Layer 3 of a small transformer language model trained on English Wikipedia (9 layers, counted from 0, width 128).
A neuron's activation on a vector x is GELU(weights . x), where the dot is the dot product.
The model reads these tokens: " Gar" "ry" " McC" "oy" " |" " Red" " Bull"

The vector x that enters this layer's MLP at each token. A number n stands for (n - 500) times 0.0055.
0 " Gar": 432 542 555 474 719 467 623 516 353 340 478 471 797 545 493 444 506 474 393 548 484 391 458 367 284 545 527 543 497 473 397 533 452 487 268 534 562 496 654 577 545 652 464 430 667 528 466 564 426 397 595 485 515 416 593 330 469 676 405 488 579 474 581 507 436 568 540 588 555 487 325 450 444 583 297 697 557 565 302 565 401 669 481 492 357 481 502 483 449 567 552 516 210 600 632 590 652 653 519 475 483 606 491 461 337 393 530 421 506 622 609 440 592 590 529 809 429 363 490 667 564 385 189 484 467 408 582 611
1 "ry": 454 311 517 658 638 492 674 513 285 485 476 420 609 540 594 496 542 428 527 537 568 398 487 496 509 475 496 483 643 513 492 542 562 436 478 401 604 586 637 385 451 601 418 507 589 594 309 575 358 457 430 523 492 447 464 401 624 543 457 433 553 549 556 347 508 646 458 633 569 473 502 477 476 535 122 606 359 539 411 517 478 535 537 331 477 458 476 444 553 519 574 488 267 533 557 519 541 660 617 408 395 616 503 488 283 770 479 424 420 591 744 524 569 652 596 823 380 367 525 485 713 417 234 375 431 457 575 513
2 " McC": 597 437 544 565 695 556 626 508 368 327 498 410 624 468 646 530 477 506 593 479 489 380 386 448 422 536 569 574 582 448 439 613 333 504 408 546 462 606 706 363 563 556 412 386 637 676 386 514 451 564 668 430 493 525 621 367 362 561 500 475 660 405 574 410 479 467 484 670 529 433 551 425 428 622 341 716 465 558 410 551 412 515 488 305 478 613 475 493 560 719 439 542 362 518 610 516 605 637 544 392 403 704 485 478 332 482 442 402 489 596 590 444 529 537 336 737 320 258 592 536 535 373 290 451 304 503 670 583
3 "oy": 457 432 591 469 618 529 694 541 257 450 595 488 542 582 456 493 532 465 570 565 461 420 211 521 411 402 515 435 506 473 447 676 502 405 419 472 626 613 693 551 487 446 508 472 541 637 339 616 386 403 554 459 562 402 464 418 482 726 505 448 590 526 616 421 444 546 349 694 585 430 389 451 490 602 252 666 354 516 477 517 346 545 516 436 479 601 497 440 537 483 569 494 289 683 555 537 384 562 562 466 437 633 512 584 314 650 508 584 389 496 725 465 507 600 516 855 378 314 508 522 572 583 262 401 462 539 561 552
4 " |": 489 504 569 527 502 502 490 451 27 424 464 424 570 481 633 434 505 588 573 454 615 513 443 420 290 520 437 517 484 433 465 611 408 517 444 391 545 621 631 516 489 655 480 546 510 434 407 528 293 451 583 546 485 416 447 508 420 596 525 495 485 528 530 380 526 528 530 468 509 435 380 561 540 550 404 596 523 571 504 549 409 537 602 460 512 555 498 535 539 506 531 534 349 540 537 542 562 535 516 373 462 440 577 521 436 753 590 350 444 558 743 502 534 577 523 731 351 434 511 603 584 386 374 585 415 588 476 709
5 " Red": 392 443 519 517 716 399 549 413 175 617 521 440 603 470 620 532 505 429 548 458 456 404 515 493 476 431 513 495 443 428 543 542 344 589 450 520 521 617 669 480 550 584 524 559 675 615 385 562 417 425 563 576 604 465 439 502 360 654 458 526 596 584 705 282 536 683 360 505 461 546 462 488 475 554 267 668 466 556 436 558 594 538 417 457 450 478 511 367 534 549 522 518 294 496 525 617 566 406 546 536 396 557 553 456 495 616 458 452 477 503 691 510 577 590 379 759 341 213 442 576 547 405 289 406 483 562 726 577
6 " Bull": 464 393 470 549 633 428 558 401 197 584 477 447 654 487 611 477 431 507 532 421 553 393 475 480 398 500 569 457 567 504 525 479 449 451 413 557 616 608 626 547 501 657 499 520 542 604 361 558 403 406 606 519 486 486 373 560 431 690 431 565 637 512 625 320 584 588 355 507 550 414 509 483 475 591 202 654 442 566 450 528 622 498 394 478 475 466 531 353 437 552 509 517 234 595 638 584 537 520 541 575 352 609 515 604 465 665 451 315 486 437 770 506 453 548 435 812 375 361 408 628 570 455 293 433 482 544 666 567

Each question shows the input weights of one neuron of the MLP. A number n stands for (n - 500) times 0.0025.

n187: 555 624 534 463 524 605 489 515 592 436 533 592 407 574 480 365 450 611 646 537 481 540 521 425 536 445 414 467 531 365 686 375 534 432 491 413 497 568 505 456 592 514 550 560 481 539 493 522 464 585 538 344 572 473 575 427 500 561 423 441 535 551 391 572 333 597 406 451 520 527 418 437 522 498 442 467 464 495 595 560 555 605 367 557 363 495 464 406 516 551 533 589 454 634 386 389 643 555 336 566 656 612 505 550 492 459 509 527 479 646 569 326 559 329 510 420 502 473 491 510 435 450 421 461 463 281 532 703
On which two tokens does it fire most, strongest first? 0 " Gar", 2 " McC"

n83: 530 595 537 432 366 465 468 546 491 339 523 546 420 478 558 636 516 503 444 451 357 445 562 483 524 529 551 432 388 512 512 515 451 715 550 515 365 443 479 478 514 541 645 411 481 414 498 347 440 668 551 492 330 493 539 510 406 610 439 627 458 461 406 469 601 477 507 503 568 448 500 665 552 440 480 435 456 672 472 502 497 575 507 528 418 418 521 545 473 333 513 522 469 466 442 445 550 622 444 563 423 267 658 452 541 489 653 522 631 473 359 399 530 478 656 605 416 491 560 591 634 421 367 480 465 617 513 531
On which two tokens does it fire most, strongest first? 4 " |", 0 " Gar"

n207: 515 605 527 452 443 477 504 556 488 462 457 516 519 582 428 755 682 491 554 473 408 504 467 507 461 534 425 507 500 429 483 548 498 623 390 430 438 487 454 573 568 549 569 491 603 654 520 411 582 359 342 535 580 605 584 509 489 485 556 523 616 517 504 525 428 558 565 544 360 536 496 481 513 491 358 526 482 500 505 522 505 488 458 489 463 498 512 506 453 470 493 582 435 596 533 541 418 559 371 448 515 413 600 508 420 377 430 520 488 594 509 426 480 387 626 492 479 468 370 442 530 348 423 537 498 500 645 262
On which token does it fire most, and how strongly? 0 " Gar", at about 2.2

n35: 356 480 351 511 536 374 479 541 463 597 571 514 651 485 580 535 504 618 407 483 491 509 531 476 560 533 549 354 584 491 513 484 502 697 631 529 467 383 576 635 526 539 493 411 494 481 525 452 386 647 556 486 452 491 454 491 426 613 451 398 446 471 589 592 470 620 381 392 438 408 596 470 495 505 475 424 519 436 601 496 428 516 583 372 397 419 462 494 437 547 470 574 558 449 579 370 479 526 615 563 583 460 609 420 579 432 519 500 467 538 415 536 516 496 502 494 594 432 517 623 568 581 382 480 603 564 561 453
Its three highest activations, in order, are on tokens 5 " Red", 6 " Bull", 0 " Gar"

n108: 292 426 426 500 507 526 481 510 544 462 484 551 488 473 510 500 498 437 402 517 527 394 623 497 500 441 584 572 527 582 663 590 636 508 432 513 625 441 514 510 473 569 557 560 548 489 598 574 522 471 503 537 400 628 642 525 448 528 460 583 380 580 347 410 358 513 414 665 254 368 481 500 296 439 399 561 691 460 487 546 516 351 377 505 398 581 513 463 590 561 508 449 398 447 559 402 468 397 490 507 409 372 573 460 650 442 514 422 524 535 500 381 607 537 413 475 522 600 412 387 542 560 389 533 457 614 669 540
Its three highest activations, in order, are on tokens 5 " Red", 6 " Bull", 0 " Gar"

n237: 432 555 479 439 432 586 524 407 573 414 449 431 581 485 553 491 471 463 478 529 548 575 454 551 533 545 495 418 577 523 419 435 454 543 735 433 568 393 581 630 440 379 535 442 599 527 488 613 662 595 508 752 655 338 571 546 481 472 607 401 448 551 454 555 476 442 521 394 471 581 469 547 513 526 542 492 473 449 424 493 444 562 599 516 614 455 500 424 528 489 401 219 521 646 487 510 612 782 519 617 580 482 388 521 449 528 544 461 489 407 495 389 341 594 390 562 570 453 359 479 495 409 468 484 300 584 374 546
On which two tokens does it fire most, strongest first? 0 " Gar", 3 "oy"

n100: 441 533 341 528 514 479 452 544 631 437 562 512 493 493 625 475 472 407 559 563 583 551 573 468 569 566 410 431 542 520 368 421 543 464 393 517 463 524 450 409 405 471 507 510 510 410 477 543 652 340 523 466 495 527 505 540 552 224 507 559 581 488 619 565 597 597 488 700 518 562 594 469 533 482 497 549 453 465 660 367 508 684 299 505 480 583 497 599 362 304 518 482 495 612 497 542 498 449 487 568 495 430 456 653 320 471 479 557 349 600 605 418 454 446 505 664 485 440 405 367 409 479 518 578 503 474 589 606
Its three highest activations, in order, are on tokens 1 "ry", 3 "oy", 6 " Bull"

n87: 452 403 597 468 472 415 586 539 535 346 544 520 448 387 402 649 597 512 520 397 453 593 462 481 600 512 414 359 462 599 587 442 498 599 553 533 717 389 523 626 426 519 434 502 617 619 493 624 415 507 512 437 558 486 604 445 601 552 469 583 536 476 504 645 488 429 467 540 434 533 374 532 544 449 384 481 534 483 656 545 540 452 514 456 632 567 508 359 293 530 495 510 470 541 522 567 383 433 418 509 387 498 527 471 595 628 622 490 464 469 419 488 534 325 500 434 397 548 633 617 512 517 481 437 331 490 429 472
On which token does it fire most, and how strongly? 3 "oy", at about 1.1

n66: 425 395 485 374 404 512 491 429 466 619 614 550 448 612 538 461 536 459 411 440 584 462 373 473 600 512 542 445 554 478 700 448 525 370 498 578 674 419 570 378 648 440 481 578 439 416 502 445 403 371 490 508 530 436 675 517 597 292 522 484 425 439 367 509 404 568 473 536 649 493 558 517 493 617 551 591 477 549 438 404 548 293 611 346 459 421 510 579 633 500 513 438 595 569 503 468 583 331 436 563 572 620 528 514 444 493 533 475 544 507 596 606 493 566 580 459 589 409 507 387 527 569 522 339 468 407 455 495
On which token does it fire most? 1 "ry"

n50: 750 630 478 505 414 407 548 461 518 522 458 387 477 452 678 435 452 367 583 469 481 436 306 568 484 593 386 454 330 503 582 429 465 627 406 557 529 376 554 456 619 519 500 377 492 517 657 613 561 426 585 483 602 505 556 546 612 519 559 480 461 381 513 478 408 370 392 643 567 575 500 474 503 384 542 542 523 377 514 498 590 574 469 386 594 537 509 585 571 429 568 571 566 657 555 472 377 634 376 418 593 652 382 472 650 396 482 413 488 389 524 592 517 621 592 478 524 375 460 267 487 449 539 284 347 586 614 437
On which two tokens does it fire most, strongest first? 2 " McC", 3 "oy"

n183: 606 511 451 556 564 466 532 428 526 438 570 547 385 654 466 545 453 600 565 572 405 425 543 548 496 348 456 579 454 582 511 465 452 532 516 539 363 549 465 507 457 455 487 491 422 631 576 614 588 436 404 509 489 566 522 496 518 579 422 426 438 646 557 435 482 657 545 523 486 502 659 525 433 426 419 600 449 561 426 516 550 567 525 484 589 425 425 516 531 601 402 453 437 476 513 567 549 481 448 474 429 498 575 520 575 463 454 625 472 346 496 417 438 609 572 362 554 498 509 567 409 430 577 438 270 553 576 579
On which token does it fire most? 5 " Red"

n81: 398 519 481 522 445 500 642 507 579 580 555 427 489 472 560 339 550 485 473 504 411 409 447 525 662 459 434 416 652 627 621 537 526 478 487 498 517 410 420 502 459 530 372 598 455 562 450 552 653 441 456 507 524 516 576 500 469 400 525 382 438 558 450 469 519 462 472 441 512 541 443 381 512 524 440 539 544 693 547 399 469 532 525 519 576 490 564 354 540 488 223 331 475 500 533 530 439 487 514 447 500 440 539 558 502 496 647 449 701 575 482 564 453 433 549 593 589 367 491 402 546 375 534 521 444 586 633 392
On which token does it fire most, and how strongly? 1 "ry", at about 0.99

n152: 550 476 449 486 435 607 500 586 458 425 416 529 423 608 463 419 511 666 430 603 554 523 500 429 429 428 584 500 434 450 619 525 672 428 409 593 432 539 353 498 442 414 416 556 642 543 524 549 481 593 395 573 335 600 377 383 572 422 581 424 500 488 453 412 471 507 619 654 571 533 547 427 529 505 355 621 531 432 460 494 542 490 523 385 582 599 497 445 497 572 669 375 461 517 658 575 560 361 540 585 478 483 555 456 488 551 428 526 292 450 419 524 604 479 462 409 537 419 502 407 491 421 614 548 462 364 546 515
On which two tokens does it fire most, strongest first? 1 "ry", 2 " McC"

n188: 571 482 394 512 519 434 396 489 576 611 481 350 485 649 568 523 536 423 393 616 503 530 401 574 309 455 546 565 327 343 520 497 369 372 443 612 400 609 463 435 428 452 361 307 502 492 526 602 508 458 508 457 463 497 371 485 699 638 566 377 586 536 593 466 566 492 457 538 423 630 500 628 557 482 526 388 538 409 565 570 596 438 554 355 634 433 568 602 544 613 586 578 454 579 469 471 540 461 330 512 544 503 455 590 706 638 396 544 658 513 488 555 549 454 454 368 447 526 462 537 525 410 578 420 516 467 518 524
On which token does it fire most, and how strongly? 5 " Red", at about 0.13

n133: 432 487 640 435 505 434 611 495 439 523 471 462 597 624 340 546 576 457 366 454 485 515 445 505 657 525 517 640 442 606 530 519 649 497 462 480 597 515 541 474 604 413 550 558 412 451 510 461 565 592 439 452 471 449 371 490 487 378 568 534 435 449 385 672 573 641 427 500 434 453 584 603 464 567 497 547 519 472 414 403 513 505 483 371 520 487 451 434 500 604 654 381 438 630 445 647 488 445 328 572 598 503 638 393 492 667 466 439 538 732 552 354 417 356 503 403 587 526 535 602 482 421 592 364 474 373 649 573
On which two tokens does it fire most, strongest first? 1 "ry", 0 " Gar"

n110: 507 614 448 377 519 609 521 380 513 661 469 577 531 578 517 392 539 430 334 552 730 563 391 569 445 441 469 615 463 484 389 519 519 384 450 622 483 453 628 434 441 511 445 495 424 559 550 372 505 518 369 468 469 477 498 539 548 345 505 493 359 378 472 558 500 654 489 667 536 425 496 509 484 502 502 434 476 489 573 445 500 522 482 476 459 609 608 491 457 476 444 545 500 505 557 304 370 510 635 610 537 579 473 416 478 523 349 590 438 567 550 540 467 477 470 426 611 562 423 576 541 582 521 458 404 517 531 596
On which token does it fire most? 3 "oy"

n11: 421 376 405 424 541 572 510 469 510 481 698 522 710 524 754 427 473 536 474 379 437 447 503 497 604 474 551 449 417 551 450 633 435 492 395 513 341 555 503 361 696 395 556 519 448 314 575 412 529 566 587 466 530 543 412 516 497 511 508 462 486 540 420 459 478 475 619 665 372 552 652 386 394 527 558 484 530 622 367 429 609 406 495 547 479 310 314 530 617 523 517 571 566 401 596 580 448 587 305 549 400 487 416 495 725 413 556 600 431 443 445 478 527 609 628 574 400 686 631 503 553 506 502 410 500 554 478 463
On which token does it fire most? 2 " McC"

n42: 670 609 461 491 482 520 567 390 448 411 570 580 418 496 635 415 410 644 625 489 444 440 483 565 536 487 427 519 484 502 622 440 425 561 470 532 526 546 550 390 599 566 371 425 443 432 527 581 596 553 434 433 491 477 410 473 519 502 500 445 638 563 466 480 679 532 575 531 392 444 590 498 539 564 488 520 247 473 526 512 589 514 317 463 556 465 676 565 431 422 698 422 514 502 491 542 408 395 481 550 530 482 422 471 528 457 519 511 442 509 551 400 488 451 648 474 409 444 555 470 413 516 586 459 489 550 516 538
Its three highest activations, in order, are on tokens 6 " Bull", 5 " Red", 2 " McC"